Layer 12 of a small transformer language model trained on English Wikipedia (23 layers, counted from 0, width 64).
In attention head 1, each number of a token's query is one row of weights dot the token's vector x. The head spreads its attention over the tokens so far by the softmax of query dot key.

Query weights of the head. A number n stands for n times 0.005.
q0: 27 -63 5 -12 34 19 9 25 40 -65 -3 28 -11 13 9 13 24 -4 -9 0 33 5 1 22 -2 -32 36 18 -51 17 -33 -12 -26 19 -5 -38 21 -36 30 -16 22 -24 -45 -38 -15 17 1 -6 -44 18 -13 -53 -5 12 -69 -13 -12 14 11 -5 55 -16 43 42
q1: -9 -16 -15 0 -3 -7 -12 -2 -12 -43 -7 12 22 10 -3 1 -14 5 -22 1 -7 15 10 19 0 -1 -4 -4 -6 11 23 2 3 14 25 -39 6 -8 12 -13 11 -11 10 1 -11 -3 18 5 -11 5 18 -29 5 -12 -9 -19 -14 -12 11 2 5 23 28 30
q2: 19 -41 3 10 -16 14 -23 21 1 7 -28 6 -36 17 16 -36 26 -15 -4 1 29 -8 6 25 -5 -35 14 -39 35 -7 4 0 19 2 14 5 37 11 23 -3 -13 -1 -12 -27 6 15 -4 -2 -29 -19 -3 -42 25 10 9 -7 7 50 -9 -28 -9 1 -12 -8
q3: 1 50 44 7 -32 -8 -42 15 -6 50 6 0 -6 -10 12 1 -4 5 18 4 11 2 20 -7 0 -14 -4 -6 24 -4 19 -16 36 2 -7 -15 -12 -15 5 27 -13 -4 -10 28 5 4 11 -13 17 9 -4 24 -5 19 29 5 -24 -4 9 6 9 10 -20 -30
q4: 10 -35 -24 9 4 1 -8 -10 -8 -60 -8 16 -13 29 32 16 27 -23 15 -12 2 -13 4 27 13 -16 30 18 -11 46 -2 2 -3 2 -2 15 25 -38 37 -13 12 -37 -8 13 -27 -3 10 19 -11 39 -6 -19 -19 -20 14 -2 2 -26 12 21 0 10 14 18
q5: -23 31 6 -12 12 -5 23 3 -16 49 -4 7 5 16 -7 -16 1 0 24 -10 11 38 16 -27 -1 -2 -31 -7 15 -2 -1 -19 9 -5 -13 35 14 18 -6 18 43 17 16 20 29 -3 13 8 28 -1 -14 27 -24 -2 6 -7 10 -1 -3 9 -6 -15 -42 -7
q6: -14 50 31 -4 -20 2 1 -8 -21 40 14 -2 -3 -31 -24 28 -26 21 -10 15 -25 -11 -22 -28 1 28 -28 29 19 10 -7 -12 37 16 -27 3 -34 9 -38 -12 10 20 7 15 22 -19 10 3 30 -23 -17 30 27 -9 -3 -14 -13 -24 -20 -7 -16 -14 -48 -6
q7: 14 39 -19 29 11 15 -17 9 -6 28 -6 -14 -25 2 -22 7 6 13 -21 6 8 -7 17 24 -10 18 4 28 -6 -11 7 1 -5 2 -24 0 -13 -5 -19 -3 13 6 15 -3 -4 17 -13 11 16 12 16 0 24 -8 12 -4 -11 5 -4 34 -18 7 19 2
q8: 4 -17 -43 -10 5 -26 21 22 -11 -42 -16 56 -54 7 23 -10 9 -46 34 -2 14 -52 -5 32 10 15 -9 -3 -33 -15 32 16 -20 -18 5 -8 22 0 -12 -47 6 1 -44 -3 -18 7 29 28 -49 -10 16 -8 -26 -27 -17 -7 -3 36 1 -28 2 -30 -10 1
q9: -20 -1 10 -22 3 24 -7 -8 -1 8 -12 -7 0 -23 -1 25 47 0 23 -13 38 -23 -11 -9 -1 17 4 5 -10 21 -13 -5 -18 -4 -5 -35 8 27 22 14 30 21 -14 5 10 -43 5 -20 -3 -23 -33 0 -20 2 -28 15 -36 3 10 18 -11 -10 3 24
q10: 1 -94 6 -11 12 -15 15 -50 -19 -32 -22 -15 -1 35 -14 7 47 -20 43 -24 15 -3 -14 20 40 -2 31 -4 -1 -8 34 29 -54 2 16 -9 7 -49 49 30 -3 -8 -17 -12 -34 27 0 -11 -31 12 -26 -24 -9 9 -4 -19 -31 -15 19 2 -4 10 54 -5
q11: 8 21 35 6 -28 24 -2 7 0 31 2 -12 -1 -16 -20 1 -19 16 -8 7 -8 28 -10 -11 33 -6 -16 9 24 -12 -25 13 -3 23 -24 23 7 3 8 10 9 26 16 -18 19 29 13 -22 9 7 8 43 16 16 -6 -4 -2 -15 -26 -24 24 13 -10 6
q12: 15 -10 -22 -2 35 20 19 -4 -9 -11 -23 -8 4 40 3 0 -4 -14 2 14 35 -16 31 21 -6 18 13 24 -2 8 -2 -17 2 -46 -11 -13 -10 -7 -11 4 11 -42 -52 0 -27 4 1 -2 -39 52 -8 -25 -19 -20 -4 -11 -17 14 22 -12 4 47 -9 -3
q13: -55 -1 -29 30 8 13 -13 -30 46 18 16 25 -24 -21 -4 3 -24 3 -32 -5 -26 -24 -22 -10 0 38 -40 24 28 -17 7 10 23 -2 -2 -25 -16 12 -11 -20 -11 -13 34 27 6 -11 -42 -5 38 -45 -2 -6 7 13 -7 42 -4 -4 -1 25 -16 -27 -13 -23
q14: 16 -16 10 -9 -11 15 32 14 19 -14 -1 -4 11 4 -16 16 4 -15 -7 -16 -25 -19 0 -50 16 -12 8 -14 3 -22 8 15 -15 -10 -2 16 -32 18 4 36 -16 -5 -37 41 24 -29 -25 16 -38 -46 -19 2 36 38 -29 -6 -1 6 36 -24 14 17 -11 -12
q15: 30 -37 -18 -14 -12 -22 -9 15 -38 -35 0 -19 -15 -10 27 -15 -12 -7 -24 -12 3 -36 21 -12 16 13 -17 -6 44 -14 35 -16 -1 -5 13 -40 13 -9 46 -2 0 2 9 22 -5 2 -2 -6 -21 -21 13 0 28 -1 -25 21 13 -3 1 15 -36 14 -17 -1
q16: -21 -16 33 -34 -44 -14 -18 5 25 20 40 -2 27 8 19 -13 2 32 -5 -5 24 34 13 15 -33 5 -15 -10 9 -14 2 -4 -3 -5 -19 -22 -19 33 10 3 -8 41 -29 3 27 34 -22 -9 7 11 -23 -38 -11 -22 20 7 17 -13 -1 -39 11 -11 4 14
q17: 23 -42 -40 -32 -5 5 -11 -39 -10 11 27 0 3 28 18 -6 33 -26 5 -7 -6 -23 -19 -9 -22 -4 15 -30 0 -34 32 3 8 6 -10 22 -16 -35 -12 26 -5 -5 -18 -25 36 3 28 16 23 21 -20 -57 -9 -6 8 -11 3 12 25 6 26 -15 -10 -8
q18: -5 23 8 4 -1 2 13 1 5 -31 -2 -14 5 -8 7 -48 50 -36 6 11 -7 -21 -31 22 26 34 -10 -15 11 -11 -14 -21 11 -7 15 9 31 -26 -19 -18 -28 7 2 -16 13 -29 -51 47 -16 15 -1 -13 10 -45 5 -17 4 23 -19 19 3 44 25 -50
q19: 42 -13 1 -5 4 -11 -2 -6 9 5 14 -17 -7 -7 6 -29 -33 30 -9 29 -23 49 -24 -20 8 2 0 27 -15 -7 8 -14 -17 -22 8 22 3 43 -6 -29 4 -9 0 15 19 -39 1 -30 12 15 -30 -8 32 5 0 -15 48 5 -8 2 23 15 16 -10
q20: -40 -21 -19 -24 5 13 4 34 32 -20 8 18 8 -14 -8 32 21 10 1 -16 -26 16 -45 12 9 0 13 30 34 11 -6 43 -34 13 17 0 53 5 3 30 38 2 8 11 -20 -3 -41 -20 4 5 15 5 31 11 -4 -29 -1 -26 0 -13 -1 34 -2 17
q21: -17 16 -12 24 -11 -34 -21 -41 -21 -5 7 -17 -6 -16 -7 27 -8 15 34 -6 -33 -1 -12 -14 -44 -4 0 -11 -28 -6 -9 9 -1 -42 21 -5 19 10 18 18 -19 15 -36 -53 30 15 -16 14 -14 13 3 -19 -9 21 -5 -6 33 8 -24 -19 9 -20 -23 -17
q22: -33 31 20 22 46 -13 -51 -9 -4 -14 47 -26 38 -19 24 -28 7 21 32 0 -19 7 -1 -4 7 11 -24 -33 5 6 -26 -23 30 7 -34 19 1 -9 -20 31 -20 -3 42 15 16 -8 28 31 33 0 8 3 5 29 -25 -31 8 1 -29 15 -4 2 -3 -23
q23: -8 -5 4 4 -2 5 -2 -23 3 1 27 63 -6 -6 18 -36 -28 5 -9 -13 6 2 2 2 -5 -22 16 -5 7 -22 -4 4 -16 29 -6 13 3 44 -6 17 -9 -10 24 -19 -3 17 -32 -4 5 17 37 19 36 28 -21 -1 -3 7 -8 -15 2 17 19 1
q24: -30 17 5 -17 -11 -5 29 24 -10 -13 -4 -33 14 21 11 -20 19 -18 25 -23 -18 34 36 -4 -9 3 -37 -27 13 4 11 -8 -19 15 -7 6 -20 17 21 -48 28 19 23 -5 -2 5 6 12 -5 -6 12 12 -35 11 -3 44 -18 -45 -28 -8 13 4 8 -22
q25: -12 24 -2 -27 0 -21 -14 9 6 30 -1 32 -5 -12 1 -2 8 54 -8 11 -17 3 10 -11 21 -9 -15 17 43 2 14 7 18 26 16 49 -18 -2 -6 -33 9 6 -9 -2 -8 -5 -13 0 -23 -7 0 3 -28 -11 -18 -26 -34 28 -21 9 -37 20 16 13
q26: -9 -36 3 18 8 -3 -6 9 15 1 11 14 13 -17 17 21 -12 -7 14 -17 -26 12 -7 -2 -6 -27 2 -45 4 -17 -13 27 -26 5 -13 8 -8 32 41 24 -41 -21 15 -9 7 22 -33 -27 -8 -6 -19 -26 -24 -6 -39 27 -27 5 10 -22 0 -10 4 15
q27: -21 32 15 -2 44 -33 -25 20 -12 -24 -2 12 6 -12 -4 -25 14 22 20 5 -34 -33 -22 14 17 -26 -26 25 -35 -17 -12 31 -33 -19 -39 18 12 30 8 25 -12 -6 13 -20 43 16 13 -3 18 -11 1 18 13 -13 13 22 15 21 -26 -24 -28 -34 -18 28
q28: -30 -6 -24 -12 -11 9 -1 3 -23 -16 6 -10 1 -2 -14 18 -16 -29 -8 7 0 -10 5 -6 4 29 31 -15 16 32 4 7 29 21 -21 45 12 5 -9 1 -30 32 -34 -12 26 -10 3 -20 10 21 6 16 -27 27 22 7 18 -18 -13 -47 40 29 -17 7
q29: 16 -25 28 43 -17 -17 0 24 4 -5 -7 -23 15 21 -25 -5 -25 -15 20 -26 -41 -3 22 -24 16 -8 1 8 -33 -32 -13 10 42 -33 5 -20 2 -34 40 2 8 20 -5 33 -24 3 21 16 14 24 32 -23 5 2 -16 -41 -11 -34 -28 -5 21 -19 -2 23
q30: 12 19 32 -25 26 -13 2 50 -2 -21 6 5 -40 12 -3 -21 -13 -40 -17 7 1 -7 -42 -18 -37 -14 38 -8 -14 11 17 0 35 4 -8 1 -27 -23 16 -26 -13 12 25 12 4 -8 7 -1 28 17 38 26 21 -6 -22 13 -39 23 5 19 0 -32 21 15
q31: 1 13 -17 -32 -5 13 -2 9 3 43 -8 4 19 -25 -3 -33 -9 -8 -21 8 13 15 0 29 13 -3 -32 3 -37 20 20 -25 -4 -30 -33 -10 -19 32 22 -13 4 -7 -44 -24 -18 -18 4 35 5 22 -15 30 7 -12 -36 10 -41 -12 -21 35 -8 -27 -15 -12

Each question shows a short text with each token's key, already scaled and adjusted for position as the last token sees it. A number n stands for n times 0.011.

Then comes the last token's vector x. A number n stands for n times 0.041.

0 " largest": 36 -4 13 17 -44 -7 -5 25 26 -29 0 -82 -9 -8 16 -5 2 -30 -9 15 -38 -12 22 5 -3 -2 -24 24 19 -15 1 4
1 " independent": 16 42 14 36 -41 -10 -3 26 25 -25 10 -83 -6 -20 13 -17 3 -38 -32 16 -43 -16 19 5 -10 0 -21 25 9 -6 10 -4
2 " P": -29 43 -39 4 -39 -17 -17 36 28 -44 10 -74 -36 -14 14 0 15 -17 -12 -19 -16 -7 32 22 5 33 -7 -1 16 4 15 16
3 "R": -56 -2 -21 -14 -34 -30 -16 38 16 -46 14 -59 -17 -28 8 -10 -8 -15 -24 5 -19 -6 38 15 19 15 -13 -2 23 1 10 -4
4 " fir": -20 -55 -10 -6 -26 -38 -11 40 16 -31 10 -49 -25 -26 17 -22 6 -8 -18 15 -13 -7 7 27 2 12 -3 11 15 -27 9 20
5 "ms": 39 -37 -26 -21 -8 -36 -26 38 26 -32 16 -82 -15 -36 3 -18 2 -31 -22 15 -18 -2 45 26 -3 6 -20 10 17 -21 5 18
6 " in": 22 -6 -1 -43 -3 -23 -24 25 26 -11 24 -70 -44 -39 2 -22 0 -7 6 18 -22 -13 10 13 1 1 -9 14 8 -37 3 14
7 " Florida": 35 21 13 -35 13 -44 -37 32 33 -20 34 -77 -17 -26 28 -29 13 -32 -23 13 -24 -26 23 -4 16 1 -27 -11 3 -18 -3 6
x: -9 -19 -16 -41 -35 -24 -9 -36 -7 -11 -30 -4 7 42 -13 -16 61 -8 13 11 45 -1 14 -1 -15 -9 -37 -8 8 -12 23 39 16 -39 21 -23 -6 -26 0 -7 3 -6 -1 -13 -73 -29 32 -2 -68 6 -31 -24 -1 -3 23 -4 15 2 8 2 -24 16 -13 0
To which token does the last token give the most attention? 7 " Florida"

0 "s": 43 35 5 36 -33 -9 -1 25 21 -22 2 -76 -30 -8 14 -14 14 -46 -23 -3 -10 4 37 12 -8 9 -14 23 30 -8 15 12
1 " founder": 26 37 -6 41 -50 -9 -14 35 34 -21 17 -79 -33 -36 12 -6 8 -31 -9 -5 -42 -31 13 1 9 -6 -14 17 16 -30 26 4
2 " Leon": -31 21 -43 13 -29 -41 -16 38 25 -17 13 -91 -22 -5 36 -18 1 -11 -19 -5 -19 -5 47 5 10 20 -17 5 16 -22 2 -1
3 "ard": -46 -25 -25 -1 -5 -14 -14 26 16 -23 13 -72 -16 -9 11 -16 12 -21 -36 -5 -25 -13 45 -1 -1 7 -17 20 26 -12 14 5
4 " Gold": -13 -65 -18 -19 -1 -42 -28 33 13 -28 21 -87 -26 -31 18 -30 10 -30 -17 -1 -31 -7 50 20 -4 24 -15 18 34 -15 13 5
5 "ens": 44 -39 -3 -29 11 -35 -28 41 16 -31 21 -75 -25 -24 7 -16 3 -27 -32 6 -8 -5 47 15 -1 10 -23 24 28 -16 11 2
6 "on": 40 23 11 -31 9 -19 -21 26 20 -11 13 -59 -15 -10 19 -31 5 -19 -17 -8 -27 -5 45 12 -6 7 -12 19 17 -7 7 10
7 " and": 29 23 17 -13 4 -21 -41 30 33 -28 24 -79 -18 -17 30 -20 -5 -4 -16 10 -28 -14 9 13 23 13 -18 -1 3 -17 4 7
x: 18 -19 2 -14 6 -5 31 -4 12 -24 -7 -3 8 -15 -43 -28 26 -10 -5 -8 9 -15 -13 -13 -21 -8 -41 24 21 -18 39 33 4 -12 -2 16 12 -10 -2 1 15 -24 -25 -1 -80 -15 34 34 -19 -24 -44 1 9 -27 -8 53 8 -2 5 -18 -49 14 50 -40
Which token does the last token look at most, and with what share of its attention? 7 " and", with about 60%

0 " Sund": 41 17 -9 2 -23 -8 -14 30 -1 -21 2 -26 -13 -13 15 -4 11 -18 -41 -19 7 -21 16 4 -2 30 8 3 20 14 35 -14
1 "own": 14 58 -22 11 -14 -22 -20 30 15 -22 7 -71 -26 -29 8 -32 21 -24 -31 -3 -27 -13 42 -6 10 21 -9 22 19 -5 17 -1
2 " and": -8 32 -22 -2 -13 -12 -16 41 22 -37 11 -84 -25 -11 29 -26 -1 -4 -20 15 -21 -13 10 13 20 16 -14 0 0 -16 6 3
3 " Stanley": -54 -2 -32 -2 -8 -32 -24 40 8 -19 18 -75 -33 -26 6 -10 5 -32 -39 0 -33 -19 36 4 7 8 -26 11 15 -15 14 0
4 " Ste": -16 -45 -27 -21 -8 -35 -25 35 14 -18 0 -45 -25 -5 17 -11 -8 -1 -33 -15 4 -6 30 6 -2 20 -2 19 21 -8 30 18
5 "em": 52 -21 -15 -28 13 -17 -9 13 23 -12 6 -50 -27 -11 15 -28 14 -23 -31 -18 -8 4 39 10 -7 17 -2 23 9 -13 8 18
6 "er": 39 25 -7 -35 -1 -24 -17 16 19 -22 16 -64 -15 -11 18 -25 4 -24 -28 -8 -18 -20 32 28 -9 9 -7 14 13 -13 14 9
7 ".": 25 8 -2 -11 3 -12 -24 14 -4 19 18 -49 -48 -21 14 -4 6 -20 -8 0 -19 -13 8 1 3 -2 -32 5 13 -11 20 18
x: 35 -17 18 -1 -10 -31 -19 -33 -11 2 -10 -25 -8 18 39 21 0 -9 -9 48 6 -19 -9 -27 13 -10 -50 9 -18 9 61 -6 9 -10 17 31 39 19 15 -35 20 4 -1 7 -11 -24 10 36 -7 15 -32 -34 -30 -8 34 59 -5 45 15 16 -25 2 11 -32
To which token does the last token give the most attention? 2 " and"

0 " American": 56 11 13 24 -38 -14 7 54 5 -28 6 -77 -11 -28 16 -31 -1 -26 -8 -3 -44 -16 13 15 12 -3 -43 11 3 -7 -1 10
1 " Broad": 24 54 -16 21 -50 -15 -12 47 7 -20 20 -68 -47 -42 17 -37 21 -3 -26 -2 -21 -18 4 26 -7 8 -14 0 21 -4 17 -10
2 "cast": -49 40 -27 0 -21 -21 -11 28 12 -48 14 -56 -27 -19 2 -20 6 -19 -23 -10 -8 -5 35 28 2 16 -5 20 17 -15 12 6
3 "ing": -47 -23 -26 -8 -5 -19 -14 32 10 -39 14 -62 -12 -27 -7 -24 4 -26 -31 7 -10 -20 36 19 5 20 -16 9 18 -10 1 7
4 " Company": -24 -49 -24 -20 -20 -39 -20 41 28 -30 20 -80 -24 -25 3 -8 8 -27 -25 -3 -33 -13 30 15 -3 2 -26 11 13 -27 13 7
5 " as": -9 -27 -14 -19 -10 -26 -31 39 29 -8 19 -57 -29 -23 24 -12 -3 -26 2 13 -10 -28 8 8 6 6 -21 1 10 -36 -5 26
6 " Director": 50 -4 -13 -30 4 -51 -31 25 22 -25 37 -69 -20 -40 0 -19 9 -32 -14 -5 -24 -29 30 13 0 7 -16 5 12 -7 13 -4
7 " of": 12 32 20 -30 20 -24 -34 19 13 -23 25 -79 -28 -27 20 -27 11 -7 -6 31 -23 -8 11 7 7 13 -22 15 30 -25 -9 15
x: -19 -21 5 -29 17 16 43 3 34 -11 -34 -10 12 -13 -15 -7 31 37 10 -4 26 -9 -43 -14 3 -7 -20 -26 -18 13 30 -15 -15 -34 2 -10 16 11 11 21 -12 -25 -2 8 -44 -45 27 34 -60 8 -13 -19 -5 -29 27 44 2 29 15 -17 -48 37 10 28
Which token does the last token look at most, and with what share of its attention? 7 " of", with about 40%

0 "75": 46 9 -7 13 -25 -8 -1 27 17 -30 9 -60 -29 -13 5 -24 -11 -22 -16 11 -36 8 31 20 16 0 -35 6 -1 -10 13 13
1 " L": 5 40 -27 27 -32 -24 -9 28 6 -35 8 -76 -29 -4 2 11 23 -26 -21 -13 -12 -10 36 -6 6 33 6 17 6 1 21 25
2 "T": -43 44 -21 -6 -35 -22 -16 34 10 -41 16 -65 -20 -19 11 -11 6 -15 -44 10 -13 5 49 14 18 26 -14 -8 13 -8 15 1
3 ",": -19 12 -13 -19 -30 -21 -27 28 13 -31 30 -57 -39 -17 28 -3 0 -20 -25 14 -29 -8 35 14 25 -9 -18 7 3 -5 -6 4
4 " which": -31 -11 -7 -1 -31 -30 -27 33 19 -22 32 -55 -19 -14 20 6 -20 -17 -16 0 -18 -14 19 6 6 -4 -31 10 10 -24 0 -6
5 " ex": 30 -37 -14 -25 -5 -46 -34 15 13 10 0 -56 -40 -29 40 -2 16 -26 -17 7 -19 7 27 -3 7 -11 -3 35 30 6 23 29
6 "ceeded": 36 -17 -5 -27 -4 -27 -19 21 21 -3 20 -55 -31 -9 12 -20 19 -22 -23 15 -4 -17 16 6 4 17 2 12 22 -18 4 15
7 " the": 23 12 6 -21 11 -32 -24 28 6 -15 19 -79 -17 -5 33 -3 -11 -28 -18 20 -34 -18 5 8 -10 16 -32 12 -12 -2 8 2
x: -24 3 -10 -16 46 -16 -3 -1 -46 -35 -22 -35 33 19 -2 -2 17 -2 13 -1 12 -7 -3 -31 -4 -15 -16 -18 -12 54 19 18 6 -9 36 5 56 0 -25 15 7 14 7 42 -61 -13 16 -16 -48 -20 -35 9 0 -9 -4 16 -14 8 16 -3 -67 24 -9 -10
To which token does the last token give the most attention? 4 " which"

0 "RA": 52 8 -9 30 -49 -1 3 44 24 -43 11 -81 -32 -19 14 -8 7 -7 -22 9 -34 -15 18 28 10 21 -24 -1 12 -16 19 2
1 ")": 0 22 -2 37 -28 -3 2 17 20 -16 21 -64 -27 -20 18 -10 6 -7 -12 -11 -24 0 18 24 11 -7 -19 26 6 2 15 9
2 " |": -4 14 -23 8 -7 -13 -12 12 8 2 21 -56 -30 -6 21 -22 0 3 -3 5 -31 4 32 -9 9 11 -28 11 28 15 -8 15
3 " 33": -38 4 -21 -6 -14 -31 -10 15 10 -30 16 -49 -26 -16 6 -28 -11 -7 -2 22 -33 10 19 3 8 7 -26 0 19 10 4 12
4 "'": -3 -21 20 -19 5 -5 -18 12 21 -26 16 -19 -14 -29 -7 5 11 -12 -22 -8 2 14 29 34 -14 19 -13 -5 2 -5 5 10
5 " 36": 20 -40 3 -21 -2 -34 -16 5 9 -34 20 -47 -27 -18 11 -23 -2 -17 -12 30 -18 1 23 15 18 12 -18 1 18 10 12 14
6 ".": 30 1 23 -3 -7 -21 -23 -6 8 -6 22 -30 -47 -18 21 6 16 -25 -25 18 -1 -4 31 23 14 11 -21 12 9 4 13 19
7 "93": 20 32 22 0 8 -36 -15 2 22 -10 15 -31 -30 -17 11 -8 18 -25 -9 8 -25 5 27 18 9 -4 -15 2 12 0 6 -2
x: -30 -55 -37 -61 -12 -27 -21 -37 -42 -2 12 -7 -26 50 30 -36 4 -26 4 -13 23 -32 6 34 19 -8 13 0 -15 -31 27 26 -32 -7 -29 33 25 -2 9 14 -44 -13 -11 -39 5 -12 1 15 12 20 -15 -11 -35 -26 -10 -2 -10 2 22 -27 -12 -3 2 6
Which token does the last token look at most, and with what share of its attention? 4 "'", with about 30%

0 "umb": 49 36 -18 14 -20 -3 -13 10 7 -32 9 -48 -31 -16 15 -21 17 -23 -31 -1 -19 -17 21 -2 21 6 4 25 7 24 24 -14
1 "b": -21 55 -29 15 -17 -5 -4 11 -4 -47 -6 -46 -24 -11 12 -5 28 -23 -22 -5 -5 -14 18 10 18 13 6 0 12 13 19 11
2 "ells": -32 39 -29 15 -18 -29 -11 43 23 -26 9 -86 -26 -23 0 -16 2 -35 -21 8 -28 -6 49 3 10 6 -27 18 6 -13 10 -1
3 " designed": -47 2 -27 24 -37 -38 -15 26 40 -14 11 -78 -36 -25 17 -10 12 -41 -26 7 -36 -14 6 5 11 2 -7 22 22 -27 16 20
4 " to": -27 -29 -44 -17 5 -22 -20 30 32 -2 3 -79 -26 -26 10 -21 -7 -19 -10 14 -15 5 16 -4 8 1 -14 30 9 -40 4 24
5 " help": 1 -50 -26 -19 -7 -36 -36 34 45 -14 19 -75 -23 -23 20 -13 2 -28 -31 11 -19 -5 19 20 3 -3 -13 9 12 -33 11 -11
6 " over": 40 -14 -4 -35 1 -37 -34 8 19 -12 26 -72 -44 -37 22 -30 24 2 -14 36 -2 -14 16 21 3 15 -3 7 25 -31 14 20
7 "eat": 27 55 5 -19 22 -31 -14 26 28 -12 18 -76 -24 -15 12 -23 1 -23 -42 31 -18 -8 24 22 -22 15 -24 9 32 -1 27 -18
x: -34 -28 -26 -13 -30 -10 32 -1 1 -26 -24 -12 8 4 29 -14 32 -18 24 -37 -20 33 -5 -15 -25 -5 -17 3 5 24 15 -2 -40 -10 27 -9 33 26 11 -38 -26 19 -28 -6 -5 -12 -40 6 -34 -8 -41 -21 -9 -15 -29 4 -8 4 28 27 -35 54 64 10
To which token does the last token give the most attention? 6 " over"

0 "500": 50 11 1 14 -34 -3 -1 26 24 -30 3 -65 -19 -16 12 -17 0 -20 -16 5 -32 5 26 28 9 2 -34 18 3 -10 18 6
1 " per": 14 50 1 19 -36 -8 4 51 15 -39 9 -72 -10 -22 23 -8 -18 -27 -16 14 -14 -2 1 38 -4 6 -31 22 -5 -19 19 27
2 " engine": -28 39 -5 28 -46 -21 -8 36 32 -31 13 -70 -5 -26 33 -17 2 -32 -27 11 -41 -2 15 26 -1 -11 -3 8 -1 -10 27 9
3 ".": -30 1 -14 7 -18 -18 -17 28 9 12 13 -63 -48 -16 25 -8 19 -24 -9 0 -18 -8 17 13 4 1 -28 5 8 -6 24 24
4 " They": -16 -16 -28 -13 -18 -35 -21 39 31 -20 13 -73 -22 -23 34 -15 -29 -18 -11 1 -21 6 9 13 -1 -8 -36 -1 0 -16 2 22
5 " were": -2 -36 -18 -22 -3 -36 -39 39 24 -11 10 -80 -20 -17 35 -7 -12 -27 -11 15 -42 -4 16 14 11 -10 -21 9 11 -27 -9 22
6 " out": 44 -16 1 -17 -8 -28 -45 17 26 -16 22 -61 -28 -49 33 -45 17 1 -7 23 -11 -5 10 24 -8 4 8 12 25 -15 28 15
7 " of": 16 21 27 -23 14 -30 -26 15 20 -14 15 -74 -27 -11 37 -31 1 -5 4 37 -23 -8 11 12 3 8 -7 11 16 -22 4 8
x: -43 -9 -6 -9 1 2 35 -22 28 -55 -24 -9 21 4 -27 35 37 21 5 14 9 -16 -42 -6 -25 -6 -23 -13 14 23 6 -7 -23 -23 11 10 33 -3 -15 49 -11 3 -24 -1 -24 -26 19 18 -9 4 -42 -26 -16 -29 2 38 -37 28 38 -19 -47 42 -10 19
To which token does the last token give the most attention? 7 " of"

0 "g": 28 37 -10 24 -20 4 -4 5 2 -28 1 -48 -35 13 22 3 20 -27 -42 0 -5 -6 33 18 10 7 8 0 7 8 16 3
1 ".,": 15 23 -27 8 -23 -7 -7 31 27 -14 7 -55 -40 -13 20 -6 15 -25 -22 21 -37 -3 11 3 27 -5 -9 5 -2 -13 -2 16
2 " C": -38 54 -30 5 -31 -24 -12 42 15 -42 7 -79 -33 -8 21 -25 16 -38 -13 -15 -13 -12 19 10 10 38 -6 -2 -2 15 22 19
3 "4": -42 -10 -17 -19 -29 -19 -12 36 23 -37 13 -50 -27 -15 5 -29 -5 -2 -13 11 -9 -10 23 32 -2 5 -26 -1 5 -15 7 2
4 " or": -17 -40 -3 -32 -22 -21 -29 27 32 -34 5 -74 -17 -23 41 -27 -6 -1 -23 17 -13 -3 2 22 0 24 -8 5 -1 -16 10 12
5 " H": 26 -38 -8 -34 -8 -38 -33 31 26 -39 18 -76 -27 -25 20 -15 12 -29 -12 -13 -15 5 44 18 12 16 5 7 10 -7 22 8
6 "2": 42 6 8 -20 -15 -23 -24 33 29 -31 10 -51 -15 -15 14 -25 -11 1 -23 18 -13 -15 21 29 4 11 -22 -6 -4 -19 13 7
7 "),": 21 -3 2 -11 -9 -28 -26 21 28 -8 25 -42 -25 -22 30 -10 0 -14 -1 -1 -35 -11 5 16 21 -13 -14 6 -14 -5 4 14
x: 3 -19 15 -38 20 -15 -24 -21 -8 5 23 -34 20 17 -18 -5 54 -32 -41 2 -1 8 -32 -29 -4 -17 -38 21 6 -36 47 28 30 -4 -14 26 12 23 -12 8 57 -5 -46 23 -18 -5 22 15 -10 -14 22 -36 -6 5 17 22 -5 21 -11 -20 -12 -13 9 -60
Which two tokens does the last token look at most, in order? 4 " or", 3 "4"

0 "F": 61 31 -4 19 -51 9 -5 36 13 -42 10 -75 -17 -19 21 -18 21 -22 -28 10 -16 3 26 29 -1 31 -17 5 13 -8 19 13
1 "RA": 19 52 -21 20 -48 -10 -2 44 24 -42 12 -77 -31 -17 15 -10 7 -8 -25 11 -31 -14 20 30 9 21 -25 0 9 -14 22 3
2 ")": -21 11 -16 32 -27 -7 1 18 20 -14 21 -60 -26 -19 19 -11 4 -7 -14 -11 -21 0 17 27 9 -7 -21 26 1 2 17 10
3 " |": -15 3 -23 -3 -4 -12 -13 12 7 5 22 -53 -31 -5 20 -22 -1 4 -4 6 -29 3 32 -8 7 12 -31 11 25 14 -5 17
4 " +": -26 -13 3 -24 13 -30 -17 26 6 -32 21 -69 -32 -13 -4 -1 7 8 -7 17 -29 1 19 -2 0 9 -31 -9 22 17 12 2
5 " 8": 9 -36 -7 -25 -3 -32 -14 15 19 -23 14 -59 -37 -7 15 -23 -12 -20 -19 24 -9 -8 7 8 -3 8 -25 3 20 7 15 11
6 ".": 34 0 23 -5 1 -27 -27 1 15 -6 21 -47 -57 -18 18 -2 6 -31 -27 22 3 -1 39 27 5 11 -25 12 16 7 14 17
7 "55": 25 32 27 4 13 -36 -14 7 22 -7 11 -40 -37 -11 8 -6 11 -25 -9 19 -17 7 28 18 11 -3 -24 2 18 2 5 1
x: -28 -61 -12 -69 -5 -5 -28 -46 -42 -21 -9 -4 -12 42 32 -30 -4 -13 8 -10 7 -28 10 25 7 -14 6 -2 -6 -44 15 22 -38 -24 -17 32 29 17 12 9 -52 -13 -13 -34 9 5 6 16 7 29 -20 -10 -40 -31 -2 2 -6 8 20 -14 -23 4 7 3
Which two tokens does the last token look at most, in order? 4 " +", 7 "55"